Layer 12 of a small transformer language model trained on English Wikipedia (23 layers, counted from 0, width 96).
In attention head 2, each number of a token's query is one row of weights dot the token's vector x. The head spreads its attention over the tokens so far by the softmax of query dot key.

Query weights of the head. A number n stands for n times 0.023.
q0: 4 6 -4 4 -1 2 10 3 -5 -10 6 -2 11 4 5 5 -3 -2 -3 -12 -7 -4 -2 -7 3 -2 8 3 -3 -2 -3 -5 -1 2 2 8 -4 14 -4 -1 -4 2 -7 1 -3 -13 5 4 7 -10 2 -3 2 -13 0 4 0 -4 -5 -9 -5 -9 -4 -1 -3 -7 -1 2 1 -1 -1 2 0 1 13 2 8 0 -6 -1 -1 1 2 -4 -14 5 -6 0 4 11 4 -2 -1 4 -3 -2
q1: 5 6 -5 -10 -3 5 9 4 -3 -2 -1 0 5 3 -2 7 2 6 -2 -1 1 0 13 0 9 6 -1 -4 3 -2 -2 -3 0 2 0 -10 1 2 -2 -7 -2 -2 2 -1 7 -4 5 -3 -3 1 4 -1 0 -7 -3 -1 -2 -1 -9 2 1 3 -3 2 -3 0 7 1 -5 4 -3 2 5 3 5 1 2 -1 6 -1 -1 1 -2 -4 0 -4 -4 3 8 -4 -2 1 -4 -1 3 2
q2: -3 -48 10 -31 -8 7 -21 9 3 -12 -25 -19 2 -3 -2 0 42 -12 8 -15 0 3 2 -2 1 10 -15 -23 1 9 12 3 -16 3 7 -8 -5 0 23 -7 -11 -24 7 24 15 13 11 9 -4 5 -1 -3 -2 -24 -2 19 10 3 -9 23 26 20 -10 10 10 -31 9 7 -7 2 18 -20 3 -13 14 9 -15 -3 8 -6 4 7 -6 -10 11 0 -16 14 10 1 -33 14 6 21 4 -28
q3: 7 -15 11 -4 -3 8 -9 -8 9 -12 25 4 -2 -15 -9 13 -18 -7 15 16 10 -6 -18 8 0 1 -27 -8 -7 15 -9 19 5 0 -1 8 -2 11 -7 -7 -7 -14 1 -13 -7 -6 -1 -3 -6 -5 -1 3 15 -24 4 2 -24 -26 3 -1 -4 -13 -19 -4 17 -1 -6 -18 5 15 -21 -8 8 0 5 7 8 -3 -13 5 -22 8 17 4 10 17 8 14 -7 -4 5 -14 -19 -5 10 0
q4: 9 -1 8 -10 13 -14 -14 -5 9 -10 -3 -3 21 -1 -8 3 -5 -31 -12 -5 4 -16 11 0 0 12 -11 -15 -17 -9 11 5 5 10 4 -4 -2 16 12 14 -1 -7 -28 24 8 4 1 0 -10 -6 -2 0 -8 -11 2 -5 -11 -5 14 0 1 -6 6 7 8 -27 -6 15 8 18 -9 5 1 -2 17 6 6 6 -7 -1 1 7 7 -18 -17 19 -1 -4 3 9 -6 20 -13 2 -1 -5
q5: -37 24 7 24 9 -19 10 20 10 10 2 12 -15 -3 -10 43 21 22 20 20 -1 29 18 16 7 -20 19 7 23 15 20 -5 -8 -14 21 -1 13 -30 -20 -9 9 7 25 -4 12 10 -17 -3 5 -25 9 -9 -11 21 -15 11 8 0 14 -9 17 -12 2 -26 -94 31 1 -4 8 7 -2 -8 17 -10 -20 0 -3 11 -1 -1 -19 -2 -20 -10 59 -23 7 14 16 -9 3 9 18 13 -16 14
q6: -10 -5 8 7 -3 6 -25 -11 -1 8 -4 8 -23 -5 2 -11 -13 16 10 2 12 16 -1 -10 13 -14 -10 -1 -9 13 -12 -17 7 -10 19 0 21 -5 -8 -4 15 -19 20 10 5 -10 2 -3 8 -12 13 -30 -5 -2 25 -15 -5 12 22 -4 2 -2 -4 -12 -2 10 -4 15 2 -16 3 -7 -10 -5 -14 36 -13 -4 -14 4 5 7 9 0 17 -6 -26 12 8 -23 3 -4 1 3 22 0
q7: 6 -5 -7 -28 16 17 -12 0 10 -8 1 33 -5 -18 -14 -15 25 -25 -2 6 17 -1 12 0 -1 6 -2 12 28 -6 14 -5 13 8 1 29 -3 3 7 17 -7 -7 9 -17 6 6 11 5 -3 -11 16 0 -13 13 -11 -3 2 -1 -10 25 -3 -10 8 23 -12 11 -17 15 11 -16 -5 1 12 10 4 13 -3 -1 -2 -7 9 -12 15 -4 15 3 10 32 4 4 -12 22 -7 6 -11 -3
q8: 4 -17 0 12 -18 -9 -17 -18 6 15 -28 4 21 -22 -8 -14 5 -5 -19 -7 -3 12 9 -3 1 13 -6 -16 -10 -9 -9 26 13 -6 0 15 -3 0 3 13 12 12 -1 34 12 -19 -6 17 -1 17 10 8 -13 1 4 12 4 -1 7 15 7 -17 11 3 0 3 -1 -3 -2 -2 22 4 1 -21 2 21 -4 14 1 0 -37 -6 -9 -24 2 12 19 -20 -5 -15 -5 0 3 0 0 3
q9: -4 2 -5 9 -11 15 -7 13 3 4 -18 -18 -10 1 -11 -5 16 7 8 8 11 -11 25 8 -25 -2 -18 -11 9 14 -19 4 -21 16 -9 -7 -22 -5 8 23 19 2 -5 -5 15 -4 -6 -3 0 -8 5 10 19 -2 -10 -1 -8 2 9 -29 -11 -4 -17 -17 0 -5 -16 14 23 -23 -14 5 -18 13 13 -15 -7 -2 -12 -6 1 -32 12 -9 16 -9 -22 0 -17 -12 8 -4 13 -3 -1 6
q10: -26 9 12 2 -2 -19 -7 -18 7 7 -2 16 -3 -8 -12 -2 32 -11 -12 31 0 -13 8 10 -6 11 -5 10 11 5 -3 2 -19 -19 -1 11 22 -19 -23 -4 16 -5 8 -20 -5 -11 1 -12 -8 -13 28 -3 0 -3 -6 -11 11 4 -26 -16 8 -19 3 6 15 17 -15 -8 -13 9 23 -4 1 10 10 6 1 2 1 1 21 -6 -8 1 16 13 3 1 -13 -16 16 -5 13 -7 -19 -9
q11: -13 -14 14 -33 -1 0 -19 -9 -2 3 6 12 -6 -7 -2 12 8 16 -14 -4 0 -3 -7 -2 -1 -3 -15 -10 28 14 -3 -9 3 3 -9 11 -3 17 -16 -3 -1 0 2 -3 -2 -4 20 0 6 -8 4 -6 -9 -24 -26 11 3 -11 1 10 20 1 -18 26 22 -35 -4 -8 -13 9 10 -6 10 -15 -7 11 11 -4 -20 8 -11 7 1 -2 18 -4 3 -1 -24 5 2 -2 3 6 -8 -17
q12: 2 -1 3 6 2 -10 -12 15 4 -24 -26 4 -20 18 4 4 18 16 -4 -17 18 9 -8 5 -5 -7 -5 -4 -22 6 32 4 -7 -14 -10 -3 -6 -2 0 7 6 -11 4 4 7 -34 6 -4 6 -18 -7 -9 -3 -10 -6 -8 20 5 -15 16 11 -10 24 8 -43 11 10 -16 -6 8 -2 -13 12 3 17 4 1 -28 15 -10 -14 -18 6 -15 -7 -25 -4 -3 12 1 1 -18 8 34 3 -8
q13: -3 4 19 -1 8 9 7 -5 11 3 1 6 -5 30 -4 -20 24 -10 -5 6 4 19 -2 -5 -6 -6 10 -12 13 13 10 -4 17 -2 15 4 1 -22 -2 -7 -5 -6 -20 -7 -6 -10 -2 -7 -15 14 14 2 4 -7 16 15 -14 20 5 15 -15 6 -31 -13 -8 -13 0 -20 10 13 24 7 -11 2 6 -4 -15 8 18 -1 -19 -14 -17 2 9 5 -23 -2 10 -5 -7 -8 16 3 -2 9
q14: 7 -5 8 -2 -17 -7 6 1 11 -1 4 -1 18 28 19 4 9 -16 -8 -17 7 8 -14 -9 0 18 8 2 25 -8 -28 0 -7 0 -13 -22 4 4 -3 0 22 8 -4 2 -12 -8 -10 4 -10 32 -9 3 -9 -3 16 -1 7 4 -16 -15 -13 17 15 5 -18 2 5 -3 -26 21 -7 6 -5 -18 -1 -28 -12 3 -5 2 6 -7 -7 21 3 5 5 -20 1 25 20 13 -18 13 9 -18
q15: -14 24 -13 -17 0 1 3 -1 17 16 6 -15 -12 -1 -20 10 -6 31 14 -7 1 5 -33 -14 -17 -11 0 -22 8 -16 -12 27 16 -3 14 -7 -4 -5 -8 -8 8 -7 19 -14 12 -11 11 -12 3 19 22 -4 -17 9 -8 -4 -18 -6 -29 -17 11 18 0 -3 6 10 -13 3 11 -18 0 9 15 -3 10 6 11 7 -2 3 -9 -1 -21 31 -5 4 17 5 -17 0 -3 -6 12 -16 12 -9
q16: -3 -5 5 -3 6 0 4 -7 0 -2 -5 -3 -2 6 8 10 8 -5 -2 1 -1 8 2 -1 -9 2 -1 -5 -2 -6 -7 -3 5 1 -4 3 0 1 3 2 -1 -1 6 6 4 1 -1 -5 -4 -6 6 10 -4 -10 -5 5 -5 7 1 4 -5 5 12 -8 -1 -4 -5 -5 8 4 -1 5 -2 1 4 5 6 5 5 -3 -5 3 6 2 3 -6 -5 0 -9 7 -5 12 1 -1 5 -21
q17: -5 -6 -5 -5 -1 -2 -8 -4 3 -1 -4 5 -2 1 -2 2 -1 3 -6 -6 7 -6 1 -6 -4 -4 9 6 -1 -3 3 -5 0 -6 0 -1 3 -3 -5 3 -2 -5 -1 -2 4 2 2 -1 7 5 -2 8 2 5 -5 -11 3 -7 -4 -3 5 3 -3 -3 -2 5 -1 3 -5 -8 3 5 6 0 2 8 4 -3 -4 -5 3 -1 5 3 -7 4 -1 -4 -8 8 -2 -5 3 2 7 1
q18: 10 11 21 -3 4 -7 -9 -25 -7 -18 10 6 -22 8 2 -12 -12 -19 12 -10 -9 3 -26 -8 -12 -20 19 -3 -28 -11 -13 6 12 -6 14 25 -4 -1 -7 7 -52 5 -2 33 -2 -42 19 10 28 19 -5 14 -6 -2 22 0 -18 -17 -3 -1 -4 -3 -3 8 32 2 -2 -3 15 -6 10 -7 17 2 5 9 -2 21 19 13 7 8 -9 -3 -39 26 3 -2 -1 1 15 7 -3 2 -5 -8
q19: 16 -16 11 -4 -13 -2 1 8 -4 5 9 6 -2 -1 5 7 5 10 8 -5 0 -5 2 -13 9 5 -12 -20 -5 2 -2 2 -14 4 1 -11 1 21 -10 -21 14 3 7 0 11 -6 7 6 4 4 -5 -12 1 -14 -10 14 9 8 5 14 6 9 10 8 19 -11 -2 12 9 9 -20 2 5 -7 -8 14 -6 -8 -1 1 0 -9 -5 3 11 -18 4 13 0 5 -9 -8 -8 -14 16 -17
q20: 19 -5 -4 -14 1 3 11 -4 14 -9 10 -2 -2 0 6 -11 -12 -17 -20 -6 -6 -7 3 -5 -20 20 8 -16 -6 -14 -12 14 -4 8 -13 0 -32 24 15 7 2 -9 -1 5 -8 3 -4 -1 -4 12 -1 15 12 1 15 -1 -12 -6 5 10 -15 -3 -15 9 52 -13 -8 -17 -5 -11 -4 3 -10 12 16 14 -8 -11 -4 -6 -5 11 19 9 -30 19 14 -4 -4 12 -6 4 -14 -2 -11 2
q21: 6 -9 -10 -20 6 14 -28 -35 14 -5 10 -6 32 14 -8 -8 -7 -31 -8 -16 -8 -15 -16 -16 7 21 -13 4 -5 -8 -13 -2 1 8 -4 -2 3 29 17 15 -18 -17 -20 11 -2 3 16 -1 -4 -3 -9 -7 -6 -18 4 11 -13 -14 -19 -2 6 -11 -10 8 20 -28 1 11 18 12 2 -9 8 4 15 0 14 4 -3 4 6 13 2 0 -28 19 -7 0 10 11 -9 5 -20 24 8 -18
q22: 16 7 17 2 -4 -11 -19 -13 17 6 11 19 -7 -2 -2 16 -2 -2 -11 -6 -11 8 -10 13 3 -5 -4 -4 7 -2 2 10 5 -4 -24 -8 -14 4 4 -2 5 13 1 3 -14 -3 15 1 17 -6 -11 9 9 4 -1 -1 8 17 -8 4 6 5 -5 -10 -12 18 1 3 3 -24 3 -8 -7 -26 -5 -7 -12 -9 -3 -2 -3 2 -8 11 -11 -10 -2 1 -1 -12 -11 1 11 11 -32 -8
q23: 13 18 1 8 0 9 -3 -5 -6 -1 -7 25 18 -11 -2 -3 -13 -7 -13 18 -19 -6 -15 -9 -16 15 -10 7 -16 -24 6 0 4 3 10 -25 20 -13 -19 -10 -8 7 -9 -4 0 -15 2 -2 -5 -10 7 12 -12 -3 7 13 -14 -21 17 6 -3 -5 -2 6 3 -13 3 -3 16 7 2 17 1 4 -17 3 12 -10 -4 -14 14 -6 -19 5 -2 21 -1 9 6 10 0 -4 -2 20 20 11
q24: 10 -2 -10 -9 0 -6 15 -5 -11 -24 6 -6 26 -14 -10 4 -2 18 7 -8 -17 -16 9 -13 -1 8 20 -10 14 5 -1 9 13 -19 -14 -8 -3 7 9 -6 25 8 20 6 9 21 -3 28 -18 7 -10 -19 17 -4 1 15 -3 16 10 5 -8 -16 15 15 4 1 -7 2 2 -2 13 22 -37 -4 23 15 24 -26 13 -4 3 -2 5 -4 -17 12 -7 11 13 0 -1 -11 -22 -24 -22 29
q25: -5 20 11 6 15 -17 5 6 6 -29 -7 -13 -9 -3 12 10 9 5 8 8 8 20 0 -6 16 -14 15 -4 -10 2 -12 3 -3 6 1 -7 14 23 7 14 11 0 -11 -11 6 1 5 22 -1 -17 19 2 0 -8 9 -4 2 -23 0 22 -22 23 -3 0 -4 -25 -1 11 -9 2 26 -1 7 -7 -6 3 13 -19 -13 -8 10 16 8 7 -12 2 7 13 -30 -8 16 -7 2 7 7 4
q26: 0 6 -1 -15 -18 -8 -12 -25 -14 -8 -6 3 -9 11 1 -9 -22 0 -3 -2 -16 -12 -22 -9 -5 3 -2 -12 15 -12 -22 -17 7 -4 13 6 -3 1 -9 0 -12 30 -8 -4 7 -8 9 3 31 11 11 -11 -2 -11 -3 23 8 -24 -9 -13 -20 6 -5 24 7 -4 -4 8 4 20 -15 -21 1 11 29 -20 -7 7 30 11 -5 26 24 -1 -22 -22 -5 2 7 5 11 9 21 12 -12 -4
q27: -10 -20 3 -10 -3 1 4 5 -2 3 -19 -6 12 -15 15 -6 0 -4 -23 -8 -14 2 2 -2 -3 6 2 4 -3 -6 -3 -19 2 -12 15 -32 -28 5 17 -8 -3 -29 9 17 10 9 -25 13 13 -10 -20 -7 -1 11 1 -3 -5 -3 -5 -2 1 11 2 14 8 -1 10 -37 15 1 20 -27 -8 -2 17 -8 -2 -4 -23 -10 18 2 0 -14 -16 -6 -3 7 24 -2 -27 -1 22 -6 14 10
q28: 3 4 27 -6 -1 -16 -1 -10 13 -11 -3 39 8 -14 3 9 -2 -10 -15 2 5 -7 -10 -5 -23 11 2 -5 16 -14 8 22 8 13 -7 -15 -19 9 -1 7 6 -3 -24 -8 -12 7 -1 0 -8 1 1 -4 17 -7 9 -4 -15 -7 -4 0 -6 -8 -6 -1 7 15 -13 1 15 25 -13 7 -5 -4 22 -6 -1 -10 -4 10 -19 -6 2 5 -17 -10 -16 -11 1 -8 -20 5 7 -10 18 -23
q29: 28 -4 2 -1 9 2 10 -7 -6 -9 -27 6 16 -10 -4 0 12 4 15 2 -11 -6 15 -16 17 -18 -15 -5 -18 7 3 10 -27 -2 -3 -19 -2 6 -8 -20 0 -14 -6 0 22 15 -1 2 20 -11 14 -5 -12 11 -2 4 12 -1 12 -1 -34 -10 2 22 -7 1 -2 -22 -17 2 0 8 2 -11 -4 -15 -3 12 11 1 7 -5 -30 14 12 -22 -9 23 -26 -13 6 2 1 -13 29 3
q30: -7 -12 4 -8 4 14 13 9 8 1 9 21 -18 -4 11 -16 -13 -4 -10 16 -5 -1 22 -18 12 4 -19 12 7 9 13 11 -4 -13 -8 23 -4 3 -5 1 19 19 4 -9 -7 -18 -2 5 9 -14 -3 -21 -5 14 -8 6 -11 -17 -17 -9 -11 -6 -2 19 -10 -8 21 13 18 -6 4 20 8 1 1 3 2 -3 -3 -5 -6 -6 -2 0 -26 -9 7 16 13 4 4 -13 33 11 14 1
q31: -16 -3 12 -16 0 17 -10 -7 -15 4 4 -14 -15 22 40 -5 11 19 -11 -10 16 -25 11 -1 -7 10 12 -11 -19 -8 1 9 2 5 8 -14 11 -5 3 -15 -21 19 -1 -2 -5 32 6 -15 0 -2 5 -31 21 30 12 -4 -2 6 2 -12 8 -7 1 -4 8 -18 4 -10 21 -12 5 0 -5 18 16 13 14 -3 1 8 -6 -5 -15 2 25 15 6 0 -14 -8 17 9 -12 16 -6 -7

Each question shows a short text with each token's key, already scaled and adjusted for position as the last token sees it. A number n stands for n times 0.0055.

Then comes the last token's vector x. A number n stands for n times 0.042.

0 "us": 9 -4 -1 -2 -11 9 0 -8 58 3 11 10 -49 18 37 7 2 2 8 0 6 -10 20 50 17 10 6 -22 65 10 -34 -15
1 "hed": 3 -3 0 -4 -4 -4 7 -24 51 5 -7 25 -38 12 42 -6 12 10 2 -1 9 -25 22 59 3 -6 18 -12 54 -12 -29 -32
2 " into": -3 -6 1 -4 3 -20 1 -20 -4 -9 -34 43 5 -2 19 -7 -5 -1 -2 1 24 -68 0 26 -3 -20 42 55 6 -33 -27 -17
3 " cont": 5 19 1 -6 7 -15 9 -4 7 40 -28 44 -16 -14 19 4 -27 36 4 -6 3 -26 -11 55 15 -9 12 41 -25 -11 -39 -37
4 "act": 9 -20 -1 -5 1 -6 -12 -10 -16 33 -49 48 6 -61 29 -11 -9 -1 1 6 -21 25 4 42 18 -20 22 -6 -40 19 0 12
5 " with": 1 -10 2 0 -2 -17 3 -31 -3 17 -43 65 -9 -10 3 -17 0 -6 -3 5 16 -59 5 32 -11 -26 25 43 11 -29 -21 -7
x: 1 -27 9 -2 -25 2 -17 3 -39 -19 -41 -24 -37 3 16 35 -22 2 -10 15 -9 1 -24 0 -27 -7 23 13 60 -25 6 -17 38 49 -33 -24 -11 -33 10 -29 -52 17 14 29 19 -14 2 17 9 -3 -12 -7 -28 -40 14 -8 1 12 52 13 -1 13 -16 33 40 4 -6 -39 -5 -51 -26 -15 -17 3 -21 -36 -10 15 -19 -5 21 -6 35 -27 23 29 -11 -42 -19 8 -7 -7 32 -20 15 32
Which token does the last token look at most, and with what share of its attention? 5 " with", with about 60%

0 ".": -3 -2 0 1 -7 -18 -7 -33 -7 5 -27 47 -13 6 7 -12 0 -3 -1 4 14 -55 10 17 -1 -16 29 30 6 -17 -22 -10
1 " ": -16 12 3 -5 4 -17 -22 -32 -12 32 -28 19 -31 -2 14 12 -23 5 2 -1 13 -30 2 40 14 -5 37 12 13 -18 -7 0
2 "2": -4 6 3 -8 7 -17 12 -20 -1 39 -2 38 -4 20 19 51 -2 0 3 -2 -4 10 11 10 35 23 17 38 2 -11 -4 -8
3 " District": 1 3 1 -9 -2 -2 8 -25 16 -49 19 11 -16 8 -18 -3 3 1 8 -5 -6 10 20 28 23 20 10 49 -23 -16 -8 -35
4 "\n": 2 4 0 -1 -4 -21 -8 -30 -4 -15 -22 47 2 14 -6 -10 4 -3 1 -1 16 -54 11 27 2 -35 26 16 3 -19 -3 -8
5 "-": 4 2 2 -3 2 -21 -19 -14 19 2 -16 40 7 9 14 -12 2 9 0 -4 23 -53 21 21 8 -28 9 36 7 -19 -9 -24
x: 7 -18 -2 -4 -37 -27 -3 27 -50 -39 -11 -13 10 2 29 42 -13 -7 -24 3 -6 10 -12 1 -48 11 29 19 51 -28 9 -8 28 3 -18 -35 -52 -28 23 -40 6 21 -27 19 -10 -50 15 10 -5 17 -40 27 -1 -28 17 0 5 33 44 12 -18 60 16 15 11 2 6 -20 -6 -38 -29 37 -4 -24 -14 -16 10 -12 -16 -6 40 6 -3 -2 13 9 -16 -43 -1 12 -12 -2 17 -3 4 40
Which two tokens does the last token look at most, in order? 5 "-", 0 "."

0 "b": 4 -4 2 -10 -8 0 22 -5 -61 25 9 -17 22 -9 9 -8 -5 -1 4 0 3 -6 25 -26 3 26 54 -4 -17 -51 -10 17
1 "ing": 2 -16 2 -7 -3 -2 21 -16 -55 28 9 -13 24 -15 3 -17 2 -1 1 -1 3 -8 11 -30 3 33 46 -4 -5 -58 -8 23
2 ",": 4 2 0 0 -3 -21 -3 -36 -6 4 -31 50 0 2 8 -12 -9 -11 -1 2 22 -67 5 16 -6 -23 31 30 12 -23 -24 -1
3 " could": 5 -3 2 -1 3 -19 -11 -8 -8 19 -23 41 -20 0 20 3 -9 17 -1 -1 21 -53 -3 38 -3 -34 28 22 12 -39 -24 -27
4 " em": 4 -2 -1 -4 1 -2 6 16 25 18 -17 45 -13 -23 -5 18 -11 18 5 -3 -4 -2 19 56 -9 -26 46 15 -8 -8 -43 -27
5 "ul": 13 -9 -1 -6 -5 1 -12 42 -20 36 -21 -11 -1 -10 48 18 3 6 2 -1 9 -18 22 18 8 -18 -46 7 41 11 -29 -30
x: 40 -43 -14 -10 -8 9 26 17 -21 -2 -32 19 -17 -9 26 24 -14 24 10 20 -6 -43 -17 -16 -19 14 20 -16 47 -19 -17 -11 36 16 -32 -25 -30 -13 8 -30 5 -16 -17 -21 28 -43 3 -10 18 4 25 -8 -5 -16 -25 -14 -14 16 54 13 -29 30 13 -10 22 -48 -5 -25 39 -16 11 -48 -33 -37 18 27 -8 -16 -27 -10 -14 -51 22 22 48 -2 2 -16 -13 -14 -22 -13 -10 -34 7 20
Which token does the last token look at most, and with what share of its attention? 2 ",", with about 60%

0 "land": -4 4 2 -8 1 0 -2 -13 44 -19 7 -2 -40 -37 6 -13 10 -3 6 -3 -4 6 16 43 -13 5 30 52 30 19 -19 -8
1 ")": -3 10 0 -2 6 -21 -15 -23 14 -3 -20 49 -29 -8 11 -6 -2 -15 1 -4 17 -46 26 34 -7 -10 28 41 24 -3 -18 -15
2 " Act": -6 -9 -1 -4 0 2 -7 -3 20 -25 -17 22 -53 -18 4 22 6 12 9 -4 -4 8 31 61 -19 11 10 27 24 -22 -14 -21
3 " ": 25 11 3 -4 9 -10 8 36 16 -3 12 51 -8 13 -24 -37 -5 6 4 0 20 -34 6 58 -2 -33 2 -7 -5 7 6 -1
4 "19": 12 19 7 -9 13 -20 27 -13 1 16 -4 65 3 15 -44 -6 10 -2 1 -6 18 -19 23 33 13 21 -1 34 8 -9 -11 -18
5 "73": 6 -1 5 -9 18 -27 -30 -23 5 -8 -2 31 13 1 23 -32 -7 -4 2 1 -1 10 7 -6 53 23 -10 -9 -20 -43 45 12
x: 8 -17 14 -1 -27 2 -24 1 -25 1 -44 -19 -12 -18 38 7 -34 12 -23 19 16 -23 7 28 -48 47 30 -18 25 20 47 -26 38 -31 8 -32 -5 13 22 -44 -21 2 -23 36 5 -31 -15 15 13 -4 12 12 -16 -10 27 4 -27 13 32 19 -16 33 -18 33 40 11 38 -40 15 -23 -42 -21 -2 -5 -21 -8 11 -30 -29 20 -12 3 12 -24 -38 -9 27 -26 -26 22 24 -18 32 -8 -3 -13
Which token does the last token look at most, and with what share of its attention? 1 ")", with about 80%

0 " t": 9 40 2 -2 -10 1 7 -12 -7 46 17 20 3 -14 45 -5 12 30 -2 7 -8 -10 -10 38 -20 15 28 34 5 -41 -15 -56
1 "akes": -1 -4 4 -5 -3 -5 -1 -9 -8 41 34 10 -12 5 63 -9 21 20 0 8 0 -9 12 29 23 0 30 6 -3 -52 16 -61
2 " place": -4 -12 3 -6 -4 -7 9 35 10 -15 -38 -13 -6 -21 6 -33 6 13 0 4 2 -10 -47 36 29 -24 47 30 5 -39 -6 -50
3 " in": 6 -6 2 -4 2 -22 4 -23 4 -11 -35 48 -10 1 20 0 -1 -1 -2 3 20 -59 -3 39 26 -33 38 48 -2 -23 -26 -1
4 " the": 9 8 3 -4 -2 -21 3 -24 2 4 -37 54 -6 -1 12 1 0 2 -1 5 25 -66 11 40 23 -26 25 52 -13 -4 -15 -7
5 " office": 12 0 0 -11 7 -12 -9 -30 5 -7 -47 -5 7 -18 24 2 16 11 5 -7 -4 3 -23 67 7 1 29 45 -29 23 -39 -39
x: 28 -14 -8 -18 -45 13 -12 8 -6 -38 -63 25 -12 5 39 29 -7 -5 -20 41 -35 11 -40 12 -44 -11 8 -8 32 14 13 -14 8 35 -9 0 6 -21 -40 -31 -41 -2 8 21 3 -15 -5 -1 14 1 -36 8 -9 -40 0 0 11 5 37 50 -16 2 16 22 20 -11 13 -42 13 -41 -32 -3 -3 -28 16 10 21 -29 -11 -40 -37 -17 49 -1 -10 -1 -11 -41 8 11 18 -7 8 -10 -5 42
To which token does the last token give the most attention? 4 " the"

0 "|---|---": -5 12 4 -10 10 -7 10 6 52 0 -4 -11 -16 -23 58 -19 13 -5 1 -1 6 -10 -24 60 -8 -5 26 4 -12 -37 10 -39
1 "|\n": -8 1 2 -5 1 -24 -14 -25 7 9 -40 44 -8 -5 9 -11 3 -2 -1 2 25 -69 10 45 -3 -17 42 17 -1 -21 4 -23
2 "|": -2 2 2 -2 -3 -27 -5 -19 1 1 -24 67 -8 5 2 -2 1 4 -3 -1 25 -66 30 14 10 -23 19 47 1 -23 -3 -11
3 " V": 8 -3 5 -10 11 -20 -22 -3 23 37 -14 1 -20 15 37 7 5 32 12 -10 7 -14 4 51 3 -38 -32 48 -22 -7 -39 0
4 "an": 9 -1 0 -9 -2 -1 13 9 -23 -19 -17 -60 -33 50 -4 44 6 7 14 -7 0 1 44 19 18 -11 -23 12 -14 27 -28 -12
5 "ill": 3 -4 0 -3 5 -13 10 3 -69 -11 -19 -6 22 53 0 42 2 1 0 1 -9 13 -25 -29 19 -39 8 -30 28 -8 8 -14
x: 5 26 -16 2 -34 -7 9 -4 -4 -7 -14 15 -53 24 13 15 8 -22 -20 -14 -19 -44 -1 1 -7 21 48 -44 46 -15 14 -28 3 12 2 -22 -7 -3 3 -75 9 31 13 -9 -12 -5 -7 -6 -28 12 12 -7 11 -22 -24 -35 7 13 21 14 -18 26 -18 19 68 13 4 -22 -9 -11 -47 -64 -24 -14 9 40 14 -27 -36 12 -25 28 -18 -9 30 5 -18 -10 -9 36 -22 19 17 -15 0 -11
To which token does the last token give the most attention? 2 "|"

0 "irl": 13 -1 5 -1 -16 8 6 4 -37 -37 41 20 -20 4 -12 -10 -7 4 4 6 -17 13 -19 52 -21 9 83 -11 -34 -3 10 27
1 "ings": 3 -15 2 2 -11 0 1 -7 -15 -27 28 48 -30 2 -12 -20 7 -4 -1 6 -11 3 -20 67 -12 24 75 4 -23 -20 1 30
2 "h": 3 0 0 -6 -16 3 18 -17 67 -51 -1 43 -23 -43 -4 -15 -1 5 4 2 -13 4 30 20 23 13 37 -12 0 -8 -51 -14
3 "ire": -8 -1 -2 -5 -6 -3 17 -15 51 -1 -14 -16 -35 -44 73 13 0 1 2 5 -9 4 17 14 -2 -27 46 37 -7 -29 31 9
4 ",": 6 11 1 0 -8 -19 -6 -26 11 2 -24 63 -7 9 16 -6 4 -4 -1 4 25 -81 6 31 4 -27 39 37 16 -19 -16 -3
5 " and": 0 1 1 -2 -6 -16 -7 -29 -10 11 -39 45 -9 8 13 9 7 3 0 0 18 -71 8 41 5 -40 44 38 7 -27 -31 5
x: -7 -33 9 -25 -46 5 2 -2 -43 -6 -32 2 -39 17 13 29 -27 17 18 8 -14 8 -2 25 -31 10 17 -16 72 -29 4 -29 47 26 -21 -21 -25 -37 -17 -32 -47 30 3 35 -12 -3 -15 17 2 6 -28 2 -27 -36 6 -4 -6 6 13 7 -19 12 -26 7 25 19 -20 -22 -25 -50 -40 14 -22 0 -7 -20 19 2 -23 3 17 -8 14 -27 35 24 2 -31 -24 15 22 -11 22 -6 14 50
Which two tokens does the last token look at most, in order? 5 " and", 4 ","

0 ":": -7 -4 -1 0 -3 -24 -9 -39 -5 6 -27 58 -8 0 5 -7 0 -5 -3 1 22 -68 11 16 -5 -19 27 38 4 -17 -24 -2
1 " L": -4 8 2 -3 -1 -11 -19 -24 -7 65 -14 26 -5 -28 0 -12 -6 32 3 -2 -2 -8 16 13 8 -17 38 29 -8 -31 -55 -4
2 "i": -1 7 4 -11 -13 0 -46 0 18 31 7 -26 7 -14 -8 60 -6 15 13 -4 4 -11 26 22 -12 -21 28 3 -49 22 -21 20
3 "qu": 3 -2 0 -2 7 -17 30 1 4 11 -19 40 32 -2 0 58 -3 -2 1 2 -11 18 -18 -48 7 -47 -34 13 -32 -2 -7 3
4 "id": -7 -7 -1 -1 3 -6 47 4 -24 23 -36 43 -5 21 -15 -4 -6 -15 0 6 -8 20 46 -37 11 24 -48 -1 11 7 -10 26
5 " ": -8 8 -1 -4 4 -16 -1 -22 -27 -25 -3 31 -57 21 33 3 30 10 2 -3 14 -31 21 20 -3 11 35 45 26 2 -11 14
x: 27 -17 -13 -22 -9 1 6 -2 -18 -10 -23 0 -35 -11 29 35 -5 29 -21 28 6 5 -35 6 -54 -51 29 5 58 -13 35 -16 9 2 8 -34 14 -4 -18 -59 26 7 -6 15 -23 -52 -26 24 16 24 -5 -18 -10 -52 19 6 10 3 22 -14 -13 14 2 7 31 -4 16 -58 -22 -27 1 12 -29 16 2 7 -3 -19 -46 4 20 0 18 -1 -10 22 1 -37 -25 15 21 -14 28 -35 10 35
To which token does the last token give the most attention? 0 ":"